Layer 3 of a small transformer language model trained on English Wikipedia (11 layers, counted from 0, width 96).
A neuron's activation on a vector x is squared ReLU(weights . x), where the dot is the dot product.
The model reads these tokens: " kn" "ight" "ed in " "1" "945" " and" " served as" " Lord" " L" "ieutenant" " of" " She" "t" "land" " from " "1" "952" " to "

The vector x that enters this layer's MLP at each token. A number n stands for (n - 128) times 0.029.
0 " kn": 84, 108, 126, 164, 124, 130, 114, 138, 127, 164, 112, 168, 124, 78, 123, 126, 115, 100, 133, 115, 144, 115, 193, 155, 163, 126, 97, 174, 187, 121, 158, 96, 119, 118, 107, 141, 213, 83, 122, 51, 135, 53, 120, 122, 156, 124, 135, 151, 142, 39, 116, 81, 136, 98, 135, 153, 117, 153, 201, 145, 79, 110, 136, 134, 193, 86, 78, 136, 125, 137, 196, 149, 140, 83, 144, 197, 90, 126, 155, 169, 86, 127, 133, 135, 98, 107, 102, 66, 113, 179, 157, 82, 188, 126, 110, 88
1 "ight": 146, 186, 172, 188, 90, 138, 159, 141, 93, 182, 117, 137, 149, 77, 144, 140, 156, 120, 147, 132, 132, 115, 142, 140, 150, 162, 89, 153, 166, 151, 125, 83, 124, 102, 117, 144, 159, 74, 141, 56, 132, 62, 79, 132, 144, 97, 82, 148, 130, 98, 74, 88, 138, 130, 142, 78, 135, 84, 210, 140, 117, 176, 95, 119, 162, 113, 105, 119, 165, 118, 160, 149, 132, 79, 174, 172, 124, 113, 148, 163, 69, 166, 125, 180, 102, 63, 86, 97, 100, 198, 161, 131, 176, 53, 135, 144
2 "ed in ": 114, 175, 187, 113, 136, 139, 88, 112, 97, 132, 116, 124, 160, 84, 133, 145, 124, 120, 112, 150, 119, 132, 139, 120, 175, 139, 59, 147, 110, 163, 149, 95, 87, 128, 127, 115, 210, 90, 168, 50, 103, 70, 101, 140, 139, 124, 106, 154, 161, 57, 81, 106, 181, 72, 109, 99, 166, 99, 178, 160, 56, 149, 120, 121, 133, 85, 103, 141, 167, 164, 189, 117, 138, 99, 141, 192, 101, 119, 139, 137, 62, 195, 121, 160, 106, 101, 87, 89, 107, 203, 140, 135, 101, 87, 135, 128
3 "1": 122, 137, 186, 115, 104, 115, 95, 151, 86, 141, 129, 135, 103, 77, 154, 155, 135, 96, 97, 113, 121, 129, 164, 158, 192, 160, 97, 181, 122, 125, 162, 127, 90, 83, 97, 149, 179, 103, 177, 83, 128, 99, 81, 182, 137, 113, 46, 166, 125, 90, 109, 90, 154, 102, 96, 94, 179, 103, 223, 124, 57, 121, 90, 100, 137, 85, 145, 110, 157, 169, 163, 140, 139, 102, 181, 171, 82, 121, 112, 220, 98, 122, 156, 152, 114, 87, 81, 119, 146, 142, 137, 151, 143, 108, 155, 83
4 "945": 106, 146, 150, 131, 107, 137, 127, 120, 104, 133, 126, 91, 138, 123, 138, 101, 142, 74, 125, 106, 111, 107, 165, 163, 165, 167, 101, 164, 173, 130, 168, 107, 106, 135, 100, 165, 171, 59, 162, 61, 122, 90, 75, 146, 123, 115, 91, 172, 111, 64, 121, 120, 174, 92, 147, 95, 150, 52, 235, 148, 68, 162, 123, 109, 189, 132, 116, 93, 161, 113, 177, 139, 145, 65, 166, 182, 107, 65, 153, 172, 109, 147, 145, 182, 118, 90, 110, 111, 98, 183, 133, 127, 134, 82, 142, 97
5 " and": 92, 156, 129, 92, 99, 144, 147, 140, 135, 124, 113, 138, 142, 61, 113, 108, 111, 88, 104, 177, 119, 106, 145, 154, 166, 159, 107, 153, 174, 117, 177, 96, 99, 142, 112, 149, 180, 75, 178, 80, 130, 70, 61, 123, 118, 111, 52, 157, 119, 94, 100, 102, 174, 90, 122, 86, 146, 120, 199, 135, 40, 152, 118, 114, 153, 107, 102, 145, 161, 131, 199, 165, 157, 83, 143, 180, 111, 121, 116, 148, 98, 139, 146, 144, 107, 106, 92, 108, 95, 248, 153, 151, 141, 124, 152, 93
6 " served as": 105, 164, 121, 83, 78, 118, 120, 104, 128, 102, 98, 120, 124, 73, 99, 122, 146, 109, 136, 160, 134, 123, 164, 164, 143, 150, 95, 137, 143, 128, 162, 118, 93, 116, 121, 119, 186, 64, 159, 91, 132, 72, 78, 115, 114, 111, 97, 128, 139, 86, 72, 114, 153, 83, 151, 85, 141, 117, 222, 189, 61, 128, 135, 135, 146, 119, 128, 153, 177, 166, 206, 122, 168, 70, 145, 223, 88, 131, 153, 181, 84, 179, 111, 186, 124, 118, 97, 95, 96, 182, 139, 116, 124, 114, 177, 121
7 " Lord": 99, 158, 140, 125, 108, 158, 162, 120, 141, 123, 106, 111, 137, 90, 130, 118, 175, 121, 96, 146, 122, 124, 136, 137, 117, 143, 107, 135, 157, 91, 164, 113, 70, 117, 85, 99, 187, 59, 182, 92, 123, 47, 18, 142, 109, 57, 118, 137, 145, 70, 78, 100, 153, 120, 120, 110, 155, 110, 228, 148, 74, 143, 93, 123, 223, 110, 151, 131, 153, 132, 158, 151, 124, 90, 166, 176, 124, 134, 154, 178, 137, 178, 128, 179, 134, 119, 115, 90, 100, 143, 152, 122, 127, 89, 153, 103
8 " L": 76, 167, 138, 127, 97, 130, 144, 99, 111, 134, 133, 154, 169, 68, 123, 133, 131, 82, 126, 114, 106, 167, 152, 180, 161, 134, 130, 146, 139, 102, 150, 100, 90, 124, 110, 154, 194, 37, 152, 114, 174, 72, 64, 162, 142, 92, 103, 112, 170, 64, 125, 115, 138, 93, 149, 166, 164, 152, 156, 136, 62, 132, 132, 109, 181, 114, 129, 113, 141, 122, 229, 143, 119, 95, 167, 89, 58, 153, 167, 165, 50, 145, 139, 127, 130, 109, 91, 106, 113, 170, 162, 175, 177, 116, 131, 86
9 "ieutenant": 136, 168, 157, 119, 77, 115, 134, 129, 105, 107, 62, 116, 153, 92, 107, 110, 167, 128, 177, 110, 81, 120, 157, 140, 152, 151, 100, 146, 142, 120, 161, 124, 124, 103, 103, 115, 188, 61, 183, 79, 140, 74, 58, 145, 129, 83, 104, 178, 119, 66, 122, 114, 154, 107, 150, 103, 164, 127, 217, 196, 71, 118, 94, 130, 204, 93, 111, 134, 150, 120, 155, 136, 102, 84, 143, 191, 82, 155, 158, 185, 124, 170, 136, 152, 93, 150, 116, 116, 86, 143, 173, 89, 130, 77, 165, 119
10 " of": 108, 161, 161, 116, 109, 155, 130, 147, 103, 112, 97, 127, 162, 86, 139, 131, 149, 119, 140, 206, 119, 121, 159, 153, 167, 175, 139, 147, 153, 99, 130, 109, 123, 148, 105, 146, 164, 47, 150, 78, 131, 94, 67, 130, 149, 107, 51, 104, 154, 75, 112, 92, 154, 69, 142, 62, 168, 118, 174, 155, 58, 146, 160, 133, 156, 94, 90, 103, 148, 164, 204, 138, 139, 93, 158, 192, 78, 138, 147, 168, 98, 147, 173, 163, 144, 127, 92, 107, 99, 214, 162, 167, 158, 104, 130, 117
11 " She": 98, 106, 161, 140, 100, 91, 130, 123, 155, 95, 143, 126, 141, 59, 117, 163, 139, 116, 74, 161, 106, 166, 162, 152, 122, 153, 138, 129, 140, 143, 158, 86, 104, 114, 79, 139, 202, 15, 183, 116, 128, 70, 71, 114, 105, 93, 104, 177, 149, 107, 122, 87, 120, 128, 177, 173, 139, 112, 219, 169, 99, 131, 88, 136, 187, 127, 149, 122, 163, 159, 190, 120, 127, 82, 148, 128, 89, 118, 138, 132, 53, 140, 144, 140, 111, 86, 72, 92, 95, 176, 114, 127, 157, 118, 168, 119
12 "t": 121, 186, 186, 119, 66, 126, 154, 134, 130, 139, 89, 150, 164, 77, 151, 109, 150, 130, 113, 154, 119, 97, 173, 143, 155, 157, 117, 146, 195, 120, 132, 94, 83, 161, 122, 147, 139, 36, 116, 109, 94, 96, 43, 153, 133, 91, 71, 136, 116, 83, 132, 90, 117, 118, 126, 111, 95, 84, 155, 156, 52, 143, 109, 111, 212, 107, 129, 133, 150, 112, 185, 167, 109, 89, 144, 121, 108, 171, 143, 199, 103, 143, 164, 170, 101, 117, 92, 90, 103, 184, 131, 92, 139, 70, 173, 118
13 "land": 121, 153, 149, 152, 84, 158, 146, 103, 129, 156, 104, 129, 146, 100, 133, 150, 188, 125, 136, 131, 84, 94, 193, 165, 143, 173, 120, 141, 126, 122, 173, 67, 91, 119, 96, 113, 181, 65, 147, 79, 108, 80, 70, 143, 133, 103, 95, 155, 120, 76, 114, 120, 167, 105, 127, 46, 129, 103, 198, 153, 70, 140, 88, 110, 191, 111, 91, 117, 153, 117, 152, 107, 104, 77, 159, 151, 101, 112, 138, 177, 89, 171, 175, 168, 87, 93, 79, 80, 84, 182, 145, 147, 112, 101, 176, 90
14 " from ": 120, 166, 186, 97, 128, 148, 108, 127, 112, 157, 139, 119, 176, 51, 106, 120, 132, 157, 122, 152, 127, 120, 175, 136, 154, 159, 79, 161, 115, 155, 179, 121, 54, 137, 117, 112, 208, 99, 146, 53, 94, 92, 76, 124, 145, 135, 116, 148, 160, 47, 98, 122, 133, 106, 119, 80, 161, 132, 176, 138, 27, 165, 110, 124, 137, 117, 83, 135, 161, 167, 199, 124, 163, 118, 157, 191, 95, 125, 124, 157, 79, 173, 129, 149, 120, 124, 87, 93, 119, 188, 159, 144, 137, 82, 122, 121
15 "1": 116, 150, 205, 107, 104, 113, 105, 150, 88, 137, 132, 120, 123, 78, 142, 150, 151, 111, 106, 131, 125, 120, 151, 161, 175, 149, 83, 180, 117, 105, 165, 119, 88, 93, 94, 143, 174, 89, 181, 84, 138, 100, 61, 182, 153, 101, 48, 168, 123, 100, 118, 110, 156, 108, 108, 114, 186, 109, 221, 135, 62, 134, 99, 106, 119, 86, 144, 121, 159, 174, 175, 149, 125, 113, 174, 174, 79, 119, 113, 221, 110, 133, 158, 163, 115, 94, 82, 114, 135, 173, 138, 165, 155, 119, 153, 84
16 "952": 101, 171, 167, 133, 108, 151, 147, 126, 110, 149, 130, 87, 126, 140, 132, 106, 134, 87, 143, 89, 88, 116, 148, 170, 158, 138, 94, 164, 153, 128, 156, 124, 92, 138, 103, 147, 177, 71, 145, 71, 164, 79, 63, 149, 123, 74, 88, 179, 101, 62, 115, 151, 178, 106, 148, 110, 162, 85, 231, 173, 58, 136, 137, 116, 174, 106, 107, 123, 181, 88, 163, 174, 134, 71, 162, 179, 96, 97, 131, 187, 146, 152, 154, 172, 152, 103, 139, 112, 123, 189, 139, 127, 126, 91, 140, 79
17 " to ": 124, 150, 210, 122, 119, 144, 108, 151, 102, 125, 139, 102, 148, 77, 133, 130, 115, 131, 103, 179, 84, 101, 150, 153, 177, 139, 83, 136, 145, 102, 149, 94, 63, 161, 133, 108, 221, 66, 174, 52, 150, 100, 87, 142, 153, 104, 92, 147, 151, 59, 109, 121, 178, 103, 122, 114, 163, 112, 174, 145, 78, 162, 100, 121, 113, 102, 73, 171, 173, 151, 216, 144, 143, 129, 148, 134, 108, 122, 111, 142, 71, 168, 134, 152, 161, 106, 96, 68, 101, 184, 131, 151, 110, 76, 114, 121

Each question shows the input weights of one neuron of the MLP. A number n stands for (n - 128) times 0.012.

n52: 98, 138, 102, 173, 99, 112, 144, 144, 31, 147, 150, 125, 135, 166, 143, 137, 130, 120, 111, 190, 121, 93, 123, 137, 83, 138, 114, 113, 128, 102, 158, 125, 101, 124, 122, 132, 117, 157, 162, 127, 125, 97, 163, 152, 160, 91, 152, 137, 166, 96, 150, 153, 81, 89, 104, 155, 160, 188, 111, 140, 116, 117, 141, 133, 87, 136, 144, 71, 122, 152, 118, 62, 159, 94, 163, 150, 148, 187, 121, 93, 156, 79, 178, 122, 149, 222, 91, 99, 37, 152, 85, 87, 137, 155, 117, 143
Its two highest activations, in order, are on tokens 10 " of", 0 " kn"

n168: 115, 160, 109, 147, 206, 142, 71, 129, 207, 114, 74, 167, 102, 100, 140, 99, 82, 169, 120, 117, 139, 135, 162, 165, 185, 161, 150, 90, 119, 170, 107, 130, 132, 88, 122, 99, 133, 111, 107, 117, 109, 148, 130, 151, 101, 115, 167, 168, 149, 211, 137, 152, 147, 128, 98, 155, 131, 70, 171, 183, 155, 176, 128, 104, 137, 105, 192, 74, 83, 166, 150, 186, 152, 122, 89, 152, 147, 139, 80, 126, 96, 119, 117, 96, 148, 100, 166, 151, 118, 101, 94, 160, 79, 153, 131, 104
Its two highest activations, in order, are on tokens 11 " She", 3 "1"

n172: 159, 90, 128, 180, 113, 88, 87, 167, 102, 117, 120, 138, 169, 151, 132, 96, 66, 134, 119, 106, 110, 142, 109, 140, 68, 131, 54, 119, 102, 87, 164, 103, 155, 147, 104, 188, 121, 171, 131, 147, 123, 127, 174, 104, 121, 112, 96, 111, 139, 166, 138, 120, 40, 129, 166, 156, 165, 135, 129, 129, 94, 124, 92, 162, 116, 81, 162, 136, 98, 135, 110, 94, 194, 122, 158, 119, 73, 76, 127, 130, 111, 123, 157, 116, 138, 134, 98, 147, 113, 157, 155, 149, 110, 164, 77, 135
Its two highest activations, in order, are on tokens 11 " She", 15 "1"

n163: 157, 137, 116, 107, 136, 166, 125, 105, 131, 180, 146, 119, 138, 141, 120, 101, 129, 98, 182, 121, 139, 140, 147, 17, 139, 152, 53, 113, 147, 79, 181, 155, 152, 181, 151, 221, 64, 110, 129, 191, 116, 112, 141, 154, 89, 89, 108, 108, 92, 92, 147, 166, 155, 125, 127, 138, 110, 110, 87, 154, 145, 149, 169, 107, 110, 118, 122, 123, 56, 136, 123, 119, 150, 67, 114, 169, 147, 160, 161, 105, 108, 113, 146, 141, 117, 134, 110, 159, 117, 147, 92, 133, 84, 108, 51, 173
It fires most on token 4 "945"

n8: 154, 97, 168, 109, 122, 76, 71, 153, 136, 128, 92, 114, 147, 120, 136, 139, 180, 103, 149, 138, 139, 142, 143, 93, 102, 128, 143, 143, 138, 83, 104, 143, 155, 158, 95, 65, 122, 97, 137, 155, 144, 186, 119, 164, 85, 126, 101, 136, 152, 147, 115, 201, 119, 125, 81, 162, 75, 128, 117, 126, 83, 70, 203, 141, 168, 129, 133, 170, 139, 104, 115, 136, 173, 135, 79, 129, 100, 126, 91, 102, 106, 122, 187, 141, 111, 104, 147, 88, 123, 100, 95, 196, 145, 143, 129, 185
On which token does it fire most, and how strongly? 12 "t", at about 0.22

n152: 144, 139, 70, 97, 158, 151, 145, 165, 136, 106, 142, 154, 140, 120, 133, 124, 112, 133, 92, 157, 135, 125, 120, 86, 135, 137, 141, 102, 124, 148, 141, 175, 120, 198, 191, 187, 105, 147, 108, 150, 150, 133, 133, 117, 116, 136, 90, 106, 114, 149, 162, 105, 171, 99, 138, 150, 125, 125, 159, 86, 45, 126, 94, 123, 149, 138, 119, 151, 107, 126, 133, 122, 86, 133, 149, 123, 113, 133, 113, 116, 124, 139, 115, 116, 149, 166, 171, 103, 87, 181, 119, 145, 109, 193, 71, 95
It fires most on token 5 " and"

n165: 95, 105, 178, 88, 96, 207, 109, 137, 151, 100, 108, 144, 68, 149, 144, 132, 146, 116, 153, 91, 153, 137, 126, 106, 159, 117, 132, 159, 116, 94, 152, 166, 103, 118, 142, 98, 110, 124, 106, 216, 201, 165, 115, 105, 113, 173, 143, 174, 130, 145, 117, 177, 97, 132, 131, 130, 134, 120, 149, 108, 154, 136, 196, 156, 143, 109, 127, 132, 145, 139, 171, 177, 111, 173, 142, 94, 152, 101, 171, 97, 152, 163, 231, 191, 114, 82, 202, 101, 128, 123, 127, 138, 93, 122, 183, 128
It fires most on token 16 "952"

n93: 136, 67, 89, 139, 86, 68, 48, 153, 148, 144, 73, 90, 139, 111, 150, 124, 113, 147, 118, 136, 125, 146, 132, 95, 131, 134, 71, 161, 111, 145, 176, 144, 97, 170, 141, 187, 87, 135, 78, 168, 151, 127, 157, 145, 115, 122, 124, 60, 173, 101, 98, 114, 185, 152, 145, 145, 162, 161, 108, 91, 107, 117, 198, 121, 151, 99, 153, 176, 69, 142, 121, 114, 86, 93, 113, 120, 116, 155, 162, 139, 143, 117, 196, 124, 108, 149, 142, 135, 106, 152, 139, 150, 128, 131, 115, 181
It fires most on token 10 " of"

n70: 90, 207, 92, 137, 130, 138, 138, 99, 106, 134, 137, 115, 135, 177, 114, 89, 118, 89, 162, 108, 141, 162, 133, 119, 163, 87, 136, 94, 133, 92, 158, 146, 93, 127, 123, 158, 181, 153, 142, 118, 107, 147, 125, 122, 128, 142, 115, 122, 135, 134, 134, 138, 138, 127, 142, 99, 112, 139, 181, 128, 156, 104, 149, 150, 54, 132, 136, 125, 120, 104, 88, 121, 151, 120, 145, 173, 104, 131, 80, 138, 153, 119, 107, 129, 130, 96, 115, 172, 81, 114, 101, 114, 119, 144, 112, 119
On which token does it fire most, and how strongly? 16 "952", at about 14

n182: 107, 106, 97, 145, 150, 142, 110, 146, 100, 202, 130, 135, 105, 167, 127, 125, 102, 133, 124, 117, 158, 69, 123, 102, 108, 150, 114, 127, 146, 121, 110, 160, 132, 126, 120, 106, 109, 203, 139, 123, 136, 110, 153, 119, 142, 170, 107, 157, 128, 130, 80, 103, 161, 169, 165, 149, 127, 160, 98, 161, 98, 154, 129, 147, 99, 168, 194, 90, 100, 125, 131, 119, 140, 91, 196, 188, 176, 129, 143, 98, 109, 156, 126, 87, 147, 111, 97, 145, 84, 106, 104, 194, 166, 115, 177, 108
It fires most on token 1 "ight"

n113: 102, 173, 77, 131, 76, 125, 146, 165, 98, 133, 140, 152, 141, 101, 162, 139, 111, 99, 127, 110, 171, 115, 124, 172, 128, 213, 124, 75, 152, 174, 70, 116, 136, 162, 141, 139, 132, 136, 125, 137, 179, 140, 162, 119, 105, 142, 102, 113, 144, 91, 110, 105, 39, 107, 148, 103, 126, 151, 118, 147, 150, 116, 90, 158, 166, 151, 134, 104, 109, 138, 95, 59, 109, 163, 146, 128, 125, 134, 128, 160, 145, 93, 139, 110, 144, 84, 167, 157, 141, 142, 124, 82, 108, 129, 103, 150
It fires most on token 1 "ight"

n61: 107, 150, 132, 143, 140, 132, 72, 146, 77, 158, 124, 149, 129, 177, 98, 90, 77, 108, 121, 127, 179, 112, 129, 79, 124, 83, 117, 151, 137, 128, 168, 117, 65, 128, 132, 187, 106, 161, 105, 155, 99, 121, 86, 129, 127, 135, 183, 95, 131, 133, 157, 114, 114, 132, 163, 138, 143, 122, 106, 133, 67, 122, 83, 170, 126, 106, 147, 182, 108, 132, 101, 153, 170, 126, 116, 107, 108, 62, 146, 103, 126, 150, 124, 74, 98, 76, 86, 131, 124, 128, 110, 125, 138, 156, 128, 140
On which three tokens does it fire most, strongest first? 0 " kn", 14 " from ", 2 "ed in "

n148: 114, 111, 97, 144, 99, 99, 75, 123, 66, 162, 138, 107, 118, 95, 154, 139, 159, 123, 153, 133, 116, 169, 116, 80, 159, 141, 110, 116, 118, 141, 129, 135, 103, 176, 77, 159, 120, 163, 161, 143, 168, 108, 181, 176, 61, 124, 115, 113, 124, 63, 58, 165, 100, 130, 146, 194, 158, 89, 105, 126, 158, 162, 206, 116, 156, 104, 111, 143, 89, 87, 81, 142, 66, 116, 81, 138, 156, 98, 193, 104, 160, 103, 180, 128, 142, 125, 87, 119, 124, 114, 131, 142, 125, 59, 105, 134
Its two highest activations, in order, are on tokens 16 "952", 4 "945"

n43: 143, 102, 142, 123, 88, 176, 144, 184, 129, 108, 78, 136, 126, 131, 151, 76, 130, 138, 94, 106, 115, 136, 133, 110, 156, 156, 144, 107, 114, 98, 147, 171, 136, 169, 74, 103, 105, 154, 109, 137, 162, 159, 169, 108, 112, 107, 115, 163, 106, 105, 93, 115, 116, 128, 150, 157, 135, 174, 121, 124, 124, 113, 123, 125, 133, 144, 149, 86, 48, 131, 134, 131, 150, 98, 155, 141, 148, 135, 118, 166, 145, 166, 127, 100, 187, 101, 146, 127, 88, 127, 192, 146, 108, 131, 119, 169
On which three tokens does it fire most, strongest first? 9 "ieutenant", 7 " Lord", 10 " of"

n46: 54, 90, 75, 154, 113, 131, 191, 85, 119, 108, 105, 118, 170, 127, 123, 73, 132, 121, 112, 155, 137, 150, 114, 103, 142, 140, 120, 100, 110, 161, 102, 95, 99, 76, 98, 151, 152, 117, 108, 192, 102, 92, 154, 92, 175, 86, 85, 114, 207, 157, 145, 129, 79, 188, 120, 80, 133, 128, 153, 80, 118, 109, 111, 123, 65, 112, 141, 130, 87, 115, 125, 90, 137, 156, 156, 100, 137, 222, 199, 103, 194, 127, 64, 124, 166, 124, 84, 155, 78, 125, 131, 105, 162, 169, 211, 171
On which three tokens does it fire most, strongest first? 11 " She", 8 " L", 7 " Lord"

n128: 156, 87, 103, 130, 132, 122, 173, 145, 114, 93, 104, 165, 128, 134, 106, 81, 204, 131, 186, 96, 109, 133, 151, 111, 61, 108, 125, 103, 105, 143, 138, 124, 176, 152, 168, 142, 103, 82, 135, 193, 165, 127, 113, 154, 136, 102, 97, 126, 105, 122, 120, 141, 112, 88, 153, 105, 130, 169, 196, 107, 143, 143, 154, 213, 86, 108, 131, 105, 86, 120, 167, 126, 136, 157, 144, 126, 188, 137, 146, 125, 121, 158, 144, 100, 142, 144, 127, 157, 102, 119, 95, 106, 184, 90, 91, 129
Its two highest activations, in order, are on tokens 9 "ieutenant", 10 " of"

n12: 120, 141, 122, 137, 152, 118, 95, 203, 88, 161, 140, 116, 169, 160, 102, 156, 129, 122, 175, 119, 125, 154, 138, 118, 100, 99, 97, 127, 106, 129, 190, 120, 132, 140, 125, 185, 96, 151, 132, 165, 105, 145, 66, 106, 96, 109, 164, 61, 122, 104, 152, 147, 139, 154, 211, 160, 125, 129, 69, 61, 148, 120, 163, 149, 134, 114, 76, 138, 161, 180, 131, 190, 177, 102, 98, 145, 98, 115, 95, 103, 146, 175, 116, 114, 137, 100, 79, 122, 94, 126, 171, 147, 111, 135, 123, 141
It fires most on token 14 " from "

n116: 150, 124, 141, 112, 107, 109, 75, 133, 183, 167, 158, 128, 69, 132, 147, 131, 73, 215, 129, 122, 112, 118, 136, 126, 158, 157, 103, 108, 133, 142, 160, 148, 117, 126, 111, 139, 139, 151, 99, 124, 123, 130, 160, 144, 114, 93, 129, 182, 140, 156, 164, 115, 143, 102, 110, 144, 125, 121, 116, 99, 133, 144, 141, 101, 104, 104, 144, 156, 81, 96, 139, 184, 159, 154, 120, 144, 90, 161, 118, 141, 124, 105, 67, 156, 162, 82, 151, 119, 118, 93, 111, 185, 150, 129, 107, 92
It fires most on token 3 "1"

n75: 93, 168, 56, 92, 138, 112, 155, 128, 149, 100, 139, 153, 128, 173, 126, 99, 131, 111, 83, 136, 157, 93, 159, 95, 141, 149, 113, 45, 101, 209, 98, 116, 127, 131, 146, 137, 114, 129, 121, 133, 155, 116, 149, 99, 160, 145, 96, 153, 122, 149, 99, 151, 104, 107, 141, 73, 154, 137, 190, 120, 110, 142, 78, 146, 102, 145, 143, 91, 104, 130, 129, 127, 82, 140, 113, 183, 113, 186, 123, 167, 114, 96, 126, 103, 114, 107, 123, 126, 72, 85, 119, 169, 113, 166, 156, 116
It fires most on token 6 " served as"

n19: 134, 150, 127, 147, 161, 113, 114, 153, 128, 117, 104, 85, 132, 117, 130, 125, 164, 167, 131, 168, 147, 122, 108, 136, 161, 151, 130, 144, 119, 169, 145, 179, 144, 88, 130, 185, 138, 164, 125, 118, 112, 90, 165, 130, 176, 113, 138, 147, 149, 178, 120, 147, 156, 175, 141, 134, 100, 106, 173, 121, 135, 106, 119, 161, 134, 98, 94, 131, 146, 179, 132, 106, 135, 129, 110, 78, 109, 161, 120, 136, 179, 140, 181, 155, 125, 153, 132, 139, 173, 122, 143, 163, 150, 149, 91, 186
Its two highest activations, in order, are on tokens 15 "1", 3 "1"

n100: 161, 110, 126, 118, 105, 128, 147, 164, 128, 116, 101, 122, 110, 162, 154, 160, 104, 124, 108, 102, 130, 117, 125, 114, 152, 151, 136, 100, 92, 101, 125, 143, 132, 92, 110, 116, 151, 135, 133, 129, 151, 120, 115, 140, 116, 151, 139, 136, 155, 155, 134, 183, 117, 147, 133, 125, 115, 109, 151, 128, 120, 115, 124, 150, 99, 91, 143, 145, 94, 91, 153, 135, 132, 110, 144, 111, 136, 135, 131, 104, 119, 122, 133, 123, 139, 123, 130, 122, 124, 126, 154, 107, 100, 117, 121, 118
It fires most on token 3 "1"

n161: 166, 155, 113, 105, 174, 136, 91, 107, 184, 103, 116, 158, 131, 50, 142, 131, 129, 115, 153, 133, 124, 120, 128, 132, 95, 112, 136, 112, 158, 142, 124, 119, 109, 139, 135, 111, 153, 140, 125, 171, 165, 113, 165, 176, 97, 142, 100, 143, 99, 121, 155, 91, 102, 92, 100, 151, 133, 117, 169, 167, 180, 115, 114, 146, 150, 94, 162, 133, 98, 101, 165, 119, 120, 168, 138, 131, 180, 73, 149, 141, 124, 109, 146, 167, 85, 184, 177, 160, 142, 145, 100, 88, 85, 78, 84, 165
On which three tokens does it fire most, strongest first? 9 "ieutenant", 12 "t", 7 " Lord"

n3: 138, 160, 150, 126, 136, 157, 116, 129, 136, 130, 156, 103, 108, 91, 94, 105, 127, 112, 110, 164, 149, 77, 115, 113, 154, 122, 79, 119, 141, 143, 96, 94, 99, 162, 168, 174, 122, 143, 105, 104, 114, 164, 130, 140, 120, 113, 147, 127, 113, 113, 124, 195, 111, 90, 143, 148, 115, 124, 162, 159, 172, 134, 167, 157, 134, 83, 179, 132, 128, 105, 94, 103, 54, 170, 142, 126, 169, 189, 112, 105, 115, 131, 159, 121, 92, 202, 138, 90, 147, 97, 99, 169, 124, 106, 229, 180
It fires most on token 12 "t"

n142: 163, 111, 150, 77, 114, 109, 147, 113, 118, 112, 102, 106, 128, 116, 122, 110, 125, 146, 120, 121, 98, 177, 127, 128, 156, 158, 160, 106, 96, 123, 173, 100, 105, 143, 135, 103, 94, 159, 163, 160, 126, 145, 158, 157, 110, 120, 124, 110, 156, 112, 109, 109, 69, 93, 126, 90, 124, 177, 170, 97, 137, 133, 148, 163, 160, 162, 114, 92, 142, 128, 106, 153, 197, 130, 126, 122, 109, 181, 153, 144, 176, 115, 122, 125, 116, 164, 135, 108, 103, 155, 107, 93, 115, 165, 124, 154
Its two highest activations, in order, are on tokens 6 " served as", 9 "ieutenant"

n22: 130, 91, 113, 149, 159, 93, 144, 121, 136, 126, 137, 176, 163, 118, 156, 112, 107, 128, 171, 108, 87, 159, 126, 166, 157, 138, 180, 129, 102, 131, 40, 128, 93, 94, 115, 145, 138, 131, 102, 187, 118, 88, 159, 138, 115, 145, 136, 91, 149, 188, 45, 65, 103, 136, 179, 132, 146, 120, 141, 113, 98, 128, 154, 132, 86, 96, 136, 94, 120, 97, 136, 103, 124, 89, 143, 167, 191, 142, 93, 166, 131, 141, 82, 107, 171, 137, 117, 112, 170, 127, 150, 147, 133, 124, 132, 110
It fires most on token 8 " L"

n104: 111, 173, 113, 125, 156, 99, 164, 136, 136, 118, 57, 171, 119, 128, 74, 107, 163, 141, 176, 129, 100, 120, 92, 92, 131, 133, 185, 107, 77, 185, 105, 35, 120, 107, 133, 137, 132, 143, 91, 177, 83, 160, 169, 112, 124, 124, 163, 168, 94, 136, 183, 175, 119, 139, 120, 128, 116, 171, 184, 92, 117, 120, 138, 183, 137, 161, 138, 44, 210, 148, 137, 102, 115, 123, 119, 120, 174, 140, 146, 154, 123, 83, 179, 146, 146, 177, 104, 121, 126, 119, 183, 143, 86, 126, 163, 145
It fires most on token 13 "land"

n34: 131, 161, 157, 91, 135, 149, 116, 132, 151, 72, 111, 137, 120, 129, 90, 118, 120, 116, 91, 121, 137, 118, 130, 148, 136, 171, 112, 162, 92, 121, 137, 147, 147, 181, 178, 160, 65, 159, 98, 192, 132, 141, 98, 72, 115, 114, 127, 147, 131, 143, 108, 149, 97, 149, 134, 93, 122, 113, 165, 75, 140, 136, 108, 123, 146, 133, 135, 111, 171, 174, 153, 133, 117, 123, 151, 91, 96, 153, 136, 75, 151, 117, 150, 123, 135, 143, 179, 137, 88, 202, 127, 133, 75, 219, 127, 125
It fires most on token 5 " and"

n178: 123, 123, 99, 143, 130, 93, 119, 152, 129, 125, 81, 130, 133, 172, 105, 118, 118, 128, 112, 122, 109, 114, 152, 45, 121, 114, 113, 144, 130, 98, 129, 110, 112, 109, 91, 138, 129, 167, 155, 134, 124, 151, 111, 131, 91, 112, 150, 114, 150, 149, 162, 147, 182, 118, 127, 139, 126, 96, 110, 142, 71, 122, 105, 164, 151, 132, 181, 108, 62, 95, 125, 107, 148, 162, 95, 191, 142, 139, 74, 148, 109, 122, 118, 114, 117, 52, 150, 137, 89, 103, 166, 128, 170, 130, 125, 112
It fires most on token 9 "ieutenant"

n28: 108, 141, 127, 134, 152, 149, 112, 156, 106, 98, 82, 164, 131, 127, 105, 39, 137, 120, 152, 130, 162, 132, 87, 123, 140, 138, 104, 149, 159, 102, 106, 137, 124, 148, 145, 133, 174, 159, 120, 127, 129, 115, 137, 165, 166, 83, 146, 105, 73, 100, 92, 132, 99, 121, 177, 134, 109, 131, 76, 133, 108, 165, 102, 118, 118, 190, 156, 189, 103, 127, 31, 112, 111, 140, 120, 121, 137, 112, 103, 116, 111, 118, 176, 87, 146, 81, 99, 110, 120, 150, 182, 133, 115, 105, 130, 138
Its two highest activations, in order, are on tokens 1 "ight", 12 "t"

n2: 142, 160, 180, 146, 101, 140, 142, 140, 128, 163, 123, 155, 78, 138, 167, 175, 174, 113, 139, 140, 160, 154, 70, 113, 127, 153, 179, 120, 141, 104, 121, 186, 124, 110, 169, 153, 128, 140, 110, 165, 128, 167, 89, 130, 170, 165, 104, 174, 75, 72, 116, 151, 100, 129, 157, 137, 131, 131, 146, 146, 175, 143, 135, 152, 160, 156, 102, 170, 141, 197, 113, 110, 194, 119, 106, 115, 134, 86, 140, 96, 137, 112, 115, 109, 152, 81, 136, 166, 57, 108, 149, 136, 115, 127, 75, 127
On which token does it fire most, and how strongly? 1 "ight", at about 1.4